Layer 3 of a small transformer language model trained on English Wikipedia (16 layers, counted from 0, width 128).
A neuron's activation on a vector x is SiLU(gate . x) times (in . x), where the dot is the dot product.
The model reads these tokens: " m" "ak" "ing" " it" " " "1" "-" "0" "." " In" " the" " " "202" "1" "–" "22" " season" ","

The vector x that enters this layer's MLP at each token. A number n stands for n times 0.0052.
0 " m": 7 110 10 -186 -30 36 -32 -60 -53 -25 -21 -6 31 110 15 -73 -40 41 115 -51 -23 -178 -87 167 99 32 62 -28 -18 42 81 18 12 -72 139 -45 -13 -41 -35 -80 36 19 105 182 -4 -53 -12 -21 1 85 162 30 -27 36 52 41 43 35 184 -20 -153 107 45 50 -25 -95 178 -2 -95 327 41 -23 3 59 174 93 -14 67 -25 -49 17 231 -4 -33 -82 14 -2 56 -153 140 1 -204 69 -58 -31 -69 -48 80 -207 89 14 -27 -10 -81 -27 -54 90 82 -78 113 -18 -24 49 58 -14 -11 -111 6 -159 -21 28 -92 -18 48 44 -5 -87 7
1 "ak": 92 88 40 -194 -7 37 22 161 39 5 17 77 64 -68 -196 149 21 18 129 98 214 -118 -19 -93 28 21 -71 -47 77 -13 7 29 189 44 224 -53 -76 144 35 -158 -194 51 -19 -120 3 -90 25 -39 -118 93 -147 -16 21 -13 -86 -16 79 13 114 82 26 129 -9 74 31 -140 105 52 213 84 21 -10 -49 -2 4 91 -113 -40 -102 37 72 71 -28 85 20 2 -77 -32 104 240 45 49 4 -59 6 -274 -70 -50 -60 -6 -107 -55 108 19 -40 -38 212 161 -214 -6 -156 -61 -1 -6 -35 -25 110 66 -95 80 18 12 -37 149 123 -15 -108 92
2 "ing": 115 19 59 -317 0 93 31 113 1 -8 187 -115 46 -97 26 29 -23 40 181 138 91 -192 3 -28 73 68 -12 57 -138 -70 58 -67 20 25 184 30 10 50 67 -188 -178 31 18 -108 25 12 36 79 -60 118 -177 -31 -10 -38 -91 -24 -14 52 11 86 -22 226 13 -22 9 -38 81 -47 183 33 6 86 -22 48 -22 -14 -180 -70 10 34 -23 105 -55 111 -62 -29 -125 73 36 177 -68 -111 -29 -18 -14 -94 -2 60 -307 -53 -108 0 13 -21 -1 47 226 160 -44 -6 -111 -152 79 48 -8 169 -35 34 -81 54 0 22 -6 -67 86 18 -12 66
3 " it": -60 46 18 -232 34 -82 -59 288 92 32 -26 -6 26 21 76 -15 -99 -38 125 -43 73 -471 -10 -23 -12 58 127 49 -62 -115 9 -42 0 -176 43 31 -36 100 88 -171 -69 -1 -117 -96 -5 16 -58 46 39 50 205 33 56 126 -116 11 88 14 78 73 -5 184 17 55 118 -104 34 -129 19 -12 96 33 -39 80 -37 70 -24 96 8 8 71 137 -35 75 -39 49 -168 -25 -55 42 -34 12 133 102 15 -91 8 127 64 136 -39 -171 37 -62 -8 69 263 256 -129 -25 8 12 -34 13 -52 145 -7 67 -213 129 89 88 -1 -12 59 -19 123 87
4 " ": 88 109 -221 -188 17 54 205 233 97 -8 95 35 -41 68 -7 81 -100 21 207 90 42 -232 -86 -24 72 -9 -4 -8 -32 -11 42 95 16 -217 -72 23 -17 60 140 -88 7 -18 -23 1 -6 41 -116 -32 -6 -25 90 -1 62 284 -52 -46 -51 -163 78 17 -64 -30 -29 79 123 61 87 -43 -57 42 33 105 -29 -24 -134 107 -20 -140 78 18 -53 95 -66 -52 -81 -13 -12 60 -43 21 36 -45 161 -22 40 -150 20 3 -117 24 17 26 -42 -94 36 3 107 188 31 15 -74 -123 -2 -29 -12 82 -50 0 -241 24 -4 -17 -3 -26 58 51 40 31
5 "1": 130 32 -28 -173 2 -70 85 164 153 -57 114 -99 -25 77 -46 -24 10 9 283 -2 106 -156 5 -46 -34 70 -38 -71 -45 -119 11 -10 4 -130 3 -45 -14 70 129 -126 -17 -6 138 -159 -15 180 18 9 -16 75 110 -22 -48 297 -121 -81 10 68 -114 -7 -114 130 -7 -34 28 -78 8 41 68 92 16 13 -94 -147 -142 -120 -86 -111 -14 -6 -110 48 -81 -56 -46 -23 76 40 -73 63 32 -104 -27 -89 58 -252 173 -47 -218 5 52 31 78 -153 -34 32 -38 217 -55 19 -31 15 -34 -25 13 15 39 -47 -230 -78 -20 34 -29 125 108 73 17 48
6 "-": 120 19 -31 -343 -12 59 159 188 94 23 -53 -30 -70 -6 -275 153 -159 33 140 135 243 -98 45 -21 47 -13 28 31 30 66 48 -11 56 -109 -34 -59 1 -142 76 18 -54 -48 -9 -94 31 9 -6 56 -85 -32 92 -43 -43 247 -74 20 -36 39 132 103 -47 -61 0 44 61 -50 15 132 32 164 70 11 -55 -107 -122 217 -208 -172 -13 22 45 144 -11 -100 4 -30 -47 133 -58 -52 -40 -139 95 41 21 -217 -39 9 -134 -31 -2 -11 116 41 117 -50 149 176 56 -30 -119 -68 -21 -70 19 124 49 38 -198 -13 -81 -40 -23 55 140 11 -18 -39
7 "0": 55 28 -94 -196 -5 -94 59 148 60 -26 49 -90 -79 80 -40 -59 -60 38 242 -45 80 -113 8 -21 -66 57 -49 -51 -57 -47 -14 14 40 -70 -21 172 -17 176 30 -92 -88 -25 -39 -52 -44 162 38 -15 -72 100 56 -18 -66 189 -96 -53 -6 46 16 38 -14 39 6 -84 49 -134 56 75 14 104 19 42 -58 -211 -88 -167 -26 -88 -83 4 -42 29 -86 -55 -95 -70 -61 62 -167 -24 -19 -52 -38 -97 91 -291 68 -93 -108 40 -6 -9 25 -190 -11 -17 53 137 -190 -27 -37 -29 -3 -12 -21 4 26 -27 -239 -79 -47 8 -38 74 105 -1 24 -21
8 ".": 92 53 -6 -209 55 -8 86 213 40 -25 28 117 -10 14 -64 123 -18 -20 108 39 -29 -253 152 -23 -61 120 29 29 4 -32 34 -9 -29 -80 17 89 10 103 67 -167 -18 -65 7 36 -25 39 -72 31 -70 3 158 4 63 220 -25 -5 -83 24 43 12 -116 94 -19 39 -9 -123 102 -83 -131 80 76 56 -1 -65 -84 213 37 119 -57 59 -172 180 88 7 -15 7 -41 379 -156 60 -49 -131 117 -16 57 -99 154 -14 53 -41 -29 35 8 -86 135 -60 94 157 -125 -19 -22 -30 -133 -36 27 48 -71 35 -55 22 -29 7 -16 49 88 -37 10 59
9 " In": 143 77 13 -63 -60 88 256 292 88 -14 -36 -210 -27 -38 6 76 -80 11 33 72 18 -198 49 -74 23 -17 -121 -55 -17 -62 105 -17 -59 -257 -104 127 -21 -5 60 -63 -29 0 -230 23 -17 19 21 17 21 -12 14 14 -48 198 -37 -75 -32 59 115 19 -125 20 -56 121 75 4 71 81 -21 212 -31 10 63 -75 -169 224 11 104 -6 -94 -156 65 -46 270 20 -68 -32 -41 147 66 92 59 78 44 -40 -20 92 74 -218 -37 -7 7 -68 -23 34 65 142 246 -8 -41 -55 -46 -39 55 -18 146 -105 48 -173 41 -70 -28 7 2 9 22 13 23
10 " the": 137 95 -1 -164 -44 90 166 292 58 23 -39 17 22 -65 16 -53 -134 39 174 35 161 -58 -18 120 -11 -29 49 8 -124 -1 84 -102 -127 -179 -57 28 -10 107 204 -46 -141 -101 -36 -120 -12 -61 19 37 -173 32 108 12 87 112 -119 -25 -59 -76 88 63 -11 112 -29 51 68 -40 -32 3 -124 80 -3 47 -72 -162 72 8 50 82 -101 -29 -22 115 -25 103 -58 -9 35 -99 10 -28 35 -146 302 25 27 -58 7 37 -34 148 -50 -150 107 80 46 82 195 102 -124 -57 -22 -11 -58 44 -46 106 -89 -12 -84 -53 85 -3 78 -49 12 -7 9 -31
11 " ": 96 79 -229 -138 26 51 196 256 99 1 76 25 -45 37 -22 81 -113 20 151 97 29 -195 -76 -16 54 -3 -15 -2 -43 -7 36 99 97 -208 -61 71 -32 64 194 -68 2 -10 -60 -15 -12 73 -125 -37 7 -15 106 0 81 270 -71 -31 -96 -177 88 -9 -61 0 -28 74 163 95 95 -12 -88 16 15 88 -20 -35 -138 103 -26 -149 62 41 -66 86 -81 -30 -94 8 -3 72 -32 11 36 -53 144 -35 49 -132 18 3 -105 17 24 27 -43 -46 38 22 59 145 46 17 -67 -123 -15 -32 -10 87 -62 -18 -231 -15 4 -18 -16 -29 50 59 38 11
12 "202": 66 47 70 -209 -15 -23 -49 160 -138 -16 74 -73 40 -200 -9 -97 -95 21 144 171 -24 -259 -54 167 -32 4 18 14 10 53 20 70 15 -22 177 1 -37 190 143 -30 35 62 -201 -56 9 73 35 31 -11 -25 73 -27 -68 69 58 -11 60 -2 11 -56 -75 -46 -36 -11 -38 -27 -149 120 -200 127 4 89 -30 -134 -194 89 -167 102 -89 -16 -111 91 -74 188 -78 -76 143 -34 -33 -38 61 -3 71 -21 75 -139 3 -18 -87 36 -22 -44 96 -111 60 -30 98 234 -2 37 8 -96 -80 9 47 49 8 -66 -281 -97 57 -60 42 79 69 24 19 71
13 "1": 162 15 -24 -79 13 -76 78 164 161 -44 106 -132 -39 37 -66 -19 1 8 258 11 63 -100 11 -49 -51 68 -42 -67 -45 -139 -5 -15 89 -148 7 13 -26 84 187 -112 -21 -10 113 -217 -20 201 11 3 -17 73 129 -19 -38 303 -140 -65 -16 67 -107 -29 -102 159 -8 -50 40 -72 -2 70 56 65 5 3 -87 -144 -154 -142 -94 -105 -27 3 -123 28 -84 -42 -43 -20 80 58 -64 24 33 -119 -40 -109 59 -234 192 -54 -188 -12 52 32 102 -93 -33 51 -80 174 -34 13 -31 22 -27 -34 16 39 53 -61 -193 -97 -13 46 -38 105 73 70 26 24
14 "–": -39 128 -52 -335 -38 73 -7 122 57 4 -19 -122 -215 -51 -351 199 -26 24 85 224 66 -30 119 -75 68 -33 -18 -51 28 -2 67 61 137 -47 46 7 -34 66 64 -88 2 -18 -11 -257 24 61 -36 38 -20 -19 170 12 -87 171 -54 -31 -189 25 100 10 -89 -101 16 30 64 50 21 65 -133 -45 -23 34 -23 -152 28 192 -152 -198 -112 21 5 139 -18 -33 -11 -79 7 101 -113 0 -7 -86 9 -55 36 -218 -10 96 -86 -123 -36 30 84 74 84 6 79 223 33 -6 -40 -99 -11 -30 38 127 -35 96 -255 -61 -22 -2 -4 60 169 -8 28 -68
15 "22": 301 -110 -81 -27 43 -39 50 123 40 -25 63 -8 -71 -147 -174 -49 -31 4 201 30 137 -104 -20 5 -35 14 71 -36 22 59 -2 -43 -113 -32 47 28 20 63 228 -31 -46 14 -75 -129 -25 152 72 27 112 16 123 7 -92 216 -107 -58 -31 5 -26 5 -113 33 17 -37 36 -30 -55 42 -53 106 3 3 -76 -249 -151 -171 -82 -183 -3 -24 33 102 -65 60 -89 60 -6 51 38 -34 14 -3 11 -110 96 -238 122 14 -116 31 10 64 54 -134 -18 -18 38 100 2 26 -141 104 -97 -64 44 -65 32 3 -340 -33 -80 27 27 80 -31 -35 19 -5
16 " season": 104 70 -19 -223 30 -18 19 3 148 8 122 -113 -184 -151 48 -121 -90 -14 -36 83 -62 -311 7 -13 -109 9 119 10 -36 -6 6 -23 135 -121 29 78 -37 -21 257 -154 30 -25 -144 113 16 81 -9 50 -27 -35 96 -21 -33 286 22 -36 107 -41 110 -45 100 307 26 -37 52 -14 137 5 2 73 -50 31 49 -59 -138 -89 56 157 7 81 -135 -51 7 142 89 1 96 -129 -190 67 5 20 -63 -109 3 -261 28 72 -191 -103 16 -110 21 -43 -42 12 49 -30 58 -4 -18 -121 18 33 -70 152 -108 80 -181 -75 61 100 -40 63 140 62 107 -29
17 ",": 34 40 -38 -244 36 -60 89 48 115 -19 4 -28 17 -126 -136 -25 116 -13 141 160 79 -182 31 -25 -55 66 -38 -134 39 -62 -30 -46 67 -142 78 54 16 97 17 -52 -105 -56 -229 37 29 -16 -15 90 -225 -17 156 -13 83 212 -50 22 -119 -17 124 -132 -106 170 30 36 301 96 109 -123 -188 16 77 27 -17 -77 -278 91 58 18 5 28 -129 85 -2 71 38 -19 -73 238 -3 -10 -39 -185 -20 -40 22 -346 82 8 78 -71 -7 22 32 28 11 -42 15 92 -90 34 -10 -115 38 -34 -4 11 -130 12 -164 62 16 25 17 5 -11 23 40 64

Each question shows the input weights of one neuron of the MLP. A number n stands for n times 0.0017.

n118 gate: 98 80 76 -61 -139 169 -69 8 -194 141 25 42 0 -42 -20 75 -10 -45 3 47 20 -31 -106 36 57 -152 100 -98 272 -78 200 38 44 99 -75 -6 -86 -26 28 -170 -15 -26 0 60 66 64 -9 -72 9 3 -107 -96 49 -77 -22 -58 52 -6 48 56 -34 -2 23 -29 47 -65 -109 -160 40 82 33 201 218 26 -27 -108 -62 46 -40 -93 -40 -92 104 127 -111 -223 -76 -3 127 -162 -234 31 90 -40 -250 38 102 91 -22 95 -32 83 181 -163 -34 -10 -85 22 136 -16 -71 109 9 16 -254 -115 110 -199 -2 -3 -95 153 -168 -15 -58 -32 -66 93
n118 in: 80 82 -62 -119 79 -19 -124 -59 -166 30 -60 -40 -66 -104 182 -62 -43 64 -124 54 30 -3 108 6 32 -154 -83 -190 -36 -182 81 150 -64 175 134 17 109 -8 10 -124 101 0 166 63 74 0 46 87 104 55 -66 28 -5 21 -22 -172 188 -114 -30 -89 -250 -13 89 98 29 140 8 87 -9 0 -77 110 17 -35 -81 37 -26 -52 326 -138 -82 -125 25 155 -80 -149 -188 -126 -20 -37 52 -150 -17 142 10 -21 -46 -83 10 30 12 -55 120 -116 0 104 -82 3 -117 -33 3 32 13 -47 -63 31 -59 -99 142 16 44 -112 33 -6 51 -9 -16 -85
It fires most on token 12 "202"

n48 gate: -176 43 11 23 -120 -363 103 63 -150 -71 -97 107 24 84 -64 -49 0 87 74 97 78 -6 113 -58 -196 77 -64 -106 -223 -70 133 154 -153 72 36 -72 91 -25 45 136 -108 -181 -35 23 151 65 120 -155 -14 -71 100 -15 -120 -3 -139 16 100 134 29 19 25 68 -7 174 -90 90 156 145 -37 -99 -192 -229 19 -21 -32 163 -71 -116 -108 -66 35 202 151 130 91 -139 -34 99 10 169 -61 3 74 163 25 160 -27 -47 42 -60 3 -188 123 -48 -11 -75 121 107 154 208 21 134 34 67 -101 279 154 -13 203 22 66 -165 -39 -172 203 132 -45 -57
n48 in: -131 -20 259 73 66 -52 104 106 -13 86 6 51 -45 -98 -117 -56 -17 60 87 -89 90 23 -79 -35 159 -231 89 31 -20 29 -40 79 -321 181 -68 95 136 6 -167 54 -183 -22 42 -12 180 -83 145 -198 89 94 201 170 -73 -147 154 100 -6 151 -65 46 -74 -160 -80 -3 142 -91 190 91 58 -43 105 -35 -126 -56 -72 -9 26 41 -71 53 0 70 -21 -139 57 21 -71 -74 -214 12 249 78 0 -65 20 63 216 -79 -97 10 -53 -6 -22 7 226 -64 29 164 -45 96 54 87 -86 -4 41 66 7 -56 18 102 210 -188 84 -70 179 209 7 24
It fires most on token 6 "-"

n78 gate: 29 -233 -18 36 -54 -120 27 41 47 -207 47 134 164 230 -27 -7 -12 -29 -201 241 -155 112 164 108 0 -48 138 -47 105 -70 257 -142 22 0 -97 17 4 85 129 23 -246 141 -58 174 52 32 -126 -77 3 105 -57 -254 -9 -6 77 82 198 140 -206 188 31 129 90 238 -36 44 76 -13 -245 -11 -97 33 -135 -3 -9 189 110 -61 52 66 16 134 -102 46 45 43 -31 98 -105 12 -76 81 7 13 -171 57 20 101 71 95 72 -86 -29 26 -158 -101 101 6 47 -157 21 -15 185 -92 -81 72 80 -95 -128 -176 76 -120 -52 -142 -113 -148 -285 188
n78 in: 68 157 67 94 45 46 140 8 -103 -85 151 8 129 128 -18 49 -20 -194 -11 69 -98 28 -26 -27 -91 -138 66 3 -68 -125 -98 -176 10 -75 -30 -57 37 77 58 6 -187 71 -155 54 76 -63 15 -3 9 -11 -90 12 -77 41 5 8 -54 15 -101 109 -108 -20 -29 0 -129 -42 -72 69 -96 22 -238 -292 104 60 48 -54 239 -33 -75 -222 11 77 -125 -155 47 -58 -13 235 -85 0 -102 167 -110 -79 48 -86 -40 24 -20 -12 -93 -51 -2 65 -6 -144 -113 -69 84 -90 -47 54 128 -149 -39 -9 55 17 -100 -49 141 -46 -26 35 -249 41 -19 92
It fires most on token 14 "–"

n106 gate: -129 162 -14 -76 65 -276 217 -25 -78 -35 -43 53 37 -6 -91 -65 -134 -198 -37 -224 -78 -67 78 29 120 -88 74 124 -144 146 19 -7 71 -96 -29 -98 134 -13 -168 49 -149 -141 66 61 52 -133 176 -359 -59 -71 119 59 -128 49 51 110 111 -32 -188 325 -199 -105 80 -162 84 -41 -23 0 -87 49 -182 80 77 109 -78 85 33 48 122 40 99 -121 131 190 -83 7 -19 3 -3 -9 -61 -37 -87 -61 20 96 54 -143 -162 175 -307 -76 -261 -18 -132 -132 12 29 120 -92 64 87 -48 15 -77 14 -80 46 38 135 40 -65 -63 -66 69 100 -67 135
n106 in: 17 -112 -188 189 16 156 19 -148 107 -124 -133 258 -75 -35 3 -127 269 173 -17 98 -79 44 -49 -129 -226 -74 -27 -89 -86 -98 15 34 -165 -139 -145 -132 19 48 138 -175 53 164 -127 -62 -57 155 -11 186 0 62 -58 -136 143 -12 72 -103 -27 -55 -15 -306 63 -3 68 184 -63 -27 -74 -103 199 100 -16 -225 4 -77 -118 0 127 149 110 64 -26 -53 -52 138 -60 30 186 -154 -151 12 -129 -31 -68 -66 175 -40 -162 132 -106 -122 67 -179 -30 45 180 191 16 48 -20 23 65 43 -4 -8 -28 -62 -11 76 -50 75 -71 -22 150 -67 -68 -403 -38 -33
It fires most on token 14 "–"

n102 gate: -206 -46 -118 92 -179 -98 81 -94 148 74 116 -40 17 278 -148 171 -77 259 -13 -62 -278 54 -85 -4 86 -12 37 7 -38 129 26 -78 206 -28 103 -41 -11 0 3 -43 79 -319 -121 67 268 -43 -79 4 -104 -20 3 73 103 70 54 -147 75 7 28 55 31 148 149 -17 -100 -30 -13 -153 -204 -202 58 109 85 -20 -69 -127 27 12 88 -190 -207 -61 141 -18 -38 187 -108 -162 -127 42 -231 81 -120 0 -142 -48 -140 7 18 52 58 -52 64 -127 -22 0 162 -115 127 -27 42 139 4 -205 12 -43 119 169 -81 189 -22 -43 94 121 -135 34 82 120
n102 in: -53 113 -23 -15 -253 133 44 9 56 -7 101 -189 70 94 -64 196 -55 163 -166 -6 25 64 -72 -36 -14 59 229 -63 193 6 59 -212 91 71 100 34 67 89 28 -73 -89 -249 -29 74 79 -238 -96 -41 -39 37 26 85 -221 45 21 -101 16 -108 189 37 8 75 143 82 -43 63 148 45 102 -93 203 -60 273 -151 124 17 101 -108 98 50 -126 73 160 -195 -6 20 130 -110 -166 87 -17 -62 6 87 45 -38 -28 -69 -5 138 165 143 37 87 -27 -64 0 -168 38 81 107 87 17 -118 -64 33 110 84 -130 34 -103 30 19 6 -119 6 38 88
It fires most on token 16 " season"

n217 gate: -70 -108 -107 -202 -7 141 73 -77 -244 -49 -24 -123 30 -28 57 -149 13 15 -63 -77 -143 98 43 -91 67 -47 -84 -101 -70 -143 95 -202 25 -70 53 52 36 34 -57 -56 240 -10 -83 -58 51 -324 133 135 -35 -15 -20 -10 -93 74 61 -25 192 -19 128 0 -3 74 -113 -143 -103 -109 92 9 -30 -88 -206 56 115 6 -18 -71 -24 85 -13 224 92 109 -141 -11 -19 234 -81 -39 -53 -88 -17 170 90 -128 99 -57 145 165 162 -57 -75 41 52 105 96 -88 -66 58 -5 52 32 -10 200 -103 28 -204 -26 67 -73 46 23 114 41 66 -99 0 -169 -185
n217 in: -44 107 -247 13 -120 68 50 -93 -53 149 228 86 -39 94 131 81 -88 -4 30 -175 91 125 -60 -233 -74 59 172 -235 -83 81 -59 -286 -216 124 75 -110 182 -9 -168 213 -112 67 -28 -9 96 56 -99 -12 58 17 -53 -43 -27 147 -22 -139 -74 -249 -115 83 -42 -52 -164 10 0 29 -10 112 -40 170 194 158 133 64 34 -30 -125 131 -232 83 128 116 61 -6 136 60 -149 69 -119 24 142 43 115 -13 -24 -29 49 95 -130 -76 -27 9 43 -54 94 88 -60 -9 -186 38 76 -123 -69 -282 -45 -102 -64 -73 -43 122 157 32 -44 109 28 159 -66 -125
It fires most on token 0 " m"

n164 gate: 65 -3 63 89 -10 165 0 -52 -50 99 52 27 -160 -60 3 108 86 -22 -176 127 -27 101 116 -50 157 108 -166 -168 67 78 105 36 -24 -32 139 27 38 -151 52 6 -79 197 45 118 33 9 -113 145 25 91 7 74 282 -40 22 -112 168 -147 -9 -100 -40 112 -230 136 -71 -10 69 -88 47 -59 17 112 0 -54 -95 144 76 145 -106 80 -50 29 -51 123 -6 -6 3 3 -106 -61 50 -26 108 100 124 -89 -53 -125 126 -21 196 -69 25 -13 -6 24 -5 -51 44 -87 3 33 -123 228 44 -141 48 14 -121 61 257 22 116 -139 -99 18 -13 177
n164 in: 69 234 109 138 -79 30 -10 23 39 -13 -65 33 -192 -117 102 39 179 -119 -226 70 54 135 14 82 166 -66 31 -24 14 -35 -62 214 -61 -15 111 95 -107 -64 32 24 -125 172 -9 79 141 -56 157 13 125 75 -26 -103 48 18 58 70 -79 -38 -70 85 -20 93 -71 -74 -53 -7 65 -56 66 34 92 177 89 -11 -78 -100 3 65 -45 90 -149 22 -42 113 -74 -33 35 3 -175 -12 56 -25 112 3 0 123 -171 -26 12 -9 93 -103 -40 -126 63 -26 15 -92 80 97 -9 9 -106 24 -44 -239 140 20 20 6 113 -18 -66 66 -222 -20 25 166
It fires most on token 6 "-"

n96 gate: 11 -83 170 98 317 -15 -92 -112 183 -191 -67 -5 45 186 -69 20 -23 -59 -45 -75 69 0 233 15 -180 64 -236 -68 -142 45 13 41 81 -76 32 9 129 -69 -3 -56 -94 -10 46 -14 -240 -82 40 -109 7 48 -110 171 -54 -105 173 122 -96 124 9 -103 -153 -10 -76 -70 35 8 31 -14 -99 16 -39 -49 -3 -127 -15 136 -121 8 -12 111 8 -5 74 -163 108 0 -34 13 -22 -87 -35 6 42 80 -48 61 26 -51 40 -9 186 -243 2 25 0 33 67 -45 5 -126 60 -195 97 103 -39 115 37 -192 -60 -31 126 -49 15 70 85 -125 -25 -33
n96 in: -55 -57 94 -13 -40 136 47 28 116 155 -3 -76 0 -60 -86 126 -102 64 -52 -145 -259 111 -111 -131 -12 -65 51 12 -54 -65 37 -76 25 -90 0 -47 -50 -59 -95 70 42 109 -5 -5 21 -15 41 141 -110 115 101 96 17 67 -180 -102 50 -26 78 24 95 52 -59 118 75 -89 -126 21 -57 -70 -101 -42 -16 64 -61 -69 52 108 -204 63 213 5 62 -10 -135 100 -100 50 72 -15 -96 -19 43 -167 66 -32 5 79 151 -108 34 65 -35 95 -140 -98 -70 -89 -47 16 80 166 39 -108 198 -187 -56 37 -57 6 -77 -88 -3 -150 -115 -67 298 35
On which three tokens does it fire most, strongest first? 12 "202", 2 "ing", 4 " "

n252 gate: 7 -7 193 -34 -40 71 -202 -29 -63 48 45 -29 -114 96 19 -39 -86 60 -149 -198 -172 147 -39 170 244 91 -273 -45 235 140 70 -104 131 112 52 -161 -19 -133 149 -122 -218 51 -3 63 139 -7 156 -29 116 -77 -239 141 16 154 -116 -58 96 -48 124 0 -41 -69 -39 -107 -95 12 -65 121 -45 -190 112 68 187 -81 -86 -170 -7 -6 19 265 -16 -82 15 0 143 37 -112 200 37 66 236 17 183 -42 -8 222 -17 -7 -24 -33 14 -82 21 0 30 92 -47 265 -161 122 124 -63 31 133 72 -56 -68 -86 -165 -60 64 7 40 -240 -97 -78 -89 -106
n252 in: 20 47 -155 47 -220 19 164 77 -128 -92 -78 41 -3 -149 16 105 -162 -72 -3 213 111 177 153 55 226 4 126 -33 287 68 27 122 -57 -19 -112 -83 267 -186 301 47 167 -55 -50 59 42 33 133 174 -86 -17 -67 230 125 3 -79 26 27 150 -170 83 141 -12 167 212 -26 -100 27 50 -17 -138 195 -135 225 266 -41 -103 34 -130 76 -82 -101 -152 30 -28 50 -18 136 19 -40 149 93 110 -229 -152 58 -135 -124 -184 -6 18 152 -31 101 -41 -124 -84 107 -9 34 -74 69 -77 15 -105 59 -15 -152 93 3 142 -48 4 -71 -21 19 -74 -84 69
On which token does it fire most, and how strongly? 3 " it", at about 0.44

n47 gate: 3 103 59 32 164 -21 94 -275 -7 15 3 -209 -178 87 159 -97 -26 24 -153 -19 -72 145 -255 42 11 86 -7 -53 -109 61 -48 80 99 -30 89 7 7 -137 55 -6 34 -22 -11 62 66 147 98 -145 -11 89 19 -150 139 -36 -149 0 -91 -56 59 50 66 54 14 13 11 69 119 -111 -16 124 106 53 -131 -126 56 -65 -120 12 208 -75 -155 18 18 75 -74 35 -84 -125 -16 53 -263 118 240 -30 328 73 -23 28 69 -58 80 107 -79 36 121 -242 191 -92 -24 -11 3 -232 -105 -72 105 -178 53 117 16 -156 -226 314 27 88 64 -134 -58 190
n47 in: -154 -61 -16 152 -83 66 29 126 -188 115 -32 -84 -52 -48 71 -266 8 -39 90 -3 -94 -58 -77 -84 33 52 -242 -123 27 141 -138 -81 -107 -38 -31 195 148 -74 -42 -177 238 -3 73 14 16 100 25 21 -49 100 64 45 111 98 -50 -82 -38 87 80 285 -69 -56 72 69 29 -51 -20 99 -96 -3 94 -79 111 -33 70 11 -137 55 135 -29 -47 267 -47 24 -63 41 56 -155 191 37 66 61 73 -94 226 86 -64 125 38 70 -102 136 108 165 -6 -159 27 -36 -31 53 43 26 48 42 -80 -9 19 -7 5 73 -158 176 -45 72 -8 -33 -10 12
On which token does it fire most, and how strongly? 0 " m", at about 0.22

n227 gate: 140 120 50 192 -39 -144 -31 38 56 47 -25 40 15 -72 87 133 -17 8 -34 -149 -90 -67 -9 -36 76 247 -144 -188 36 -119 157 96 66 60 5 194 -80 -23 103 262 77 -74 3 151 0 63 53 -157 88 -53 196 7 76 -51 -74 -113 -178 215 7 109 76 -11 144 51 -3 -44 70 -42 -189 83 -115 7 -29 -35 42 14 -151 -95 75 -78 -106 45 -252 -31 -141 40 74 136 51 48 -98 28 -6 128 30 169 -6 50 68 129 -140 -96 -158 94 -71 83 23 -60 -77 124 3 115 -178 -31 -103 129 -17 92 -18 -246 144 -67 90 -83 -44 191 -180 -59
n227 in: -35 132 96 97 -14 117 83 45 100 -247 101 105 27 83 -154 -15 -29 74 179 41 45 14 -18 74 -53 14 0 -10 -122 -94 -77 83 -198 118 -29 57 -48 -76 -32 -120 102 -27 154 9 -113 -64 16 -140 -85 15 50 -33 -24 8 94 -45 -29 -92 180 -59 249 154 84 -31 -65 -8 3 -78 90 -111 152 114 110 131 -131 128 -80 186 26 -114 -250 81 -68 66 -108 -84 121 -57 -26 11 159 126 -54 33 58 32 69 -99 150 -131 74 109 -31 33 79 -222 -16 -63 -92 51 -60 -30 59 128 55 -19 81 33 22 287 65 -13 65 -124 185 34 93 -85
On which token does it fire most, and how strongly? 8 ".", at about 0.39

n249 gate: 144 -8 -146 -142 -101 -23 -7 -173 5 -6 64 -17 58 -32 189 99 -26 -16 -19 -29 -124 34 -65 26 -9 48 33 93 95 37 84 27 86 66 -12 -16 -40 -10 -26 -126 -75 -49 -14 128 30 -11 -146 45 20 105 7 -126 -117 56 59 48 26 225 88 62 34 242 113 -69 -4 19 87 -109 -78 254 56 0 89 -27 9 -24 -80 -142 159 178 -20 0 -81 108 -130 -3 39 -198 -26 -19 24 5 226 -32 -39 10 -29 46 174 -34 55 -22 162 12 -196 109 -103 52 -51 -37 -149 3 32 -65 -108 46 67 -33 -9 47 -67 -121 64 -8 5 49 -107 25
n249 in: 115 -77 -70 -16 214 -15 -68 61 -11 -85 3 -20 -65 100 -37 -75 -70 -53 -122 32 -163 -22 -47 -3 -106 65 -63 -106 -133 -45 180 -30 52 -60 86 49 -141 -173 49 37 129 194 84 119 -157 -9 177 134 57 -95 11 113 -96 22 101 -33 118 -26 -29 -69 119 54 6 114 7 -86 -43 -87 -49 -79 -16 -166 69 108 2 -32 132 -32 -33 121 67 -20 -182 -82 17 -76 155 -50 5 -91 231 -49 -116 -120 39 -138 -49 -52 69 8 290 67 59 68 9 31 136 2 -43 -74 -165 -12 -9 39 -66 -75 3 100 -77 71 -23 -138 3 -8 64 70 79 -143
On which two tokens does it fire most, strongest first? 16 " season", 0 " m"

n243 gate: 39 -110 188 -36 35 102 -30 -101 71 59 -63 47 -231 -44 6 214 -39 -133 77 10 -125 37 -10 133 316 -144 -213 -51 25 66 -83 86 158 43 109 -112 44 161 -21 169 21 326 159 68 -19 -155 40 304 -73 -68 94 144 147 -18 106 -16 38 -154 18 274 -68 -85 80 42 -14 -184 36 -16 20 -98 70 -40 -101 55 -286 -89 -77 -21 -189 125 -54 9 -142 -31 -35 181 99 188 7 9 -73 -122 -211 54 -216 -18 98 7 77 42 -118 -92 -26 -48 -140 -211 71 -24 -98 146 -21 141 -60 -85 66 -58 208 -21 19 95 26 0 -77 -104 16 76 64 -206
n243 in: -17 -217 -41 110 232 4 -57 -102 167 -73 -163 52 -199 -32 -114 -32 28 -95 -63 -145 -93 -168 -157 -143 -165 113 8 -171 -4 7 -252 129 123 113 -96 174 121 89 47 165 80 399 112 40 -47 -135 -8 -55 -47 -159 177 177 32 -80 -10 181 -58 -56 170 197 -13 -95 47 -58 38 -37 -31 -27 154 -79 49 4 -129 -111 -21 115 -17 -114 127 123 -137 -64 -308 -32 -182 91 19 112 72 99 147 -395 24 208 4 125 -123 75 -34 -29 112 -35 -67 -61 -134 -77 103 -65 6 216 18 -4 -43 -123 -52 124 49 104 -9 -69 -179 110 -124 29 33 72 0 85
It fires most on token 10 " the"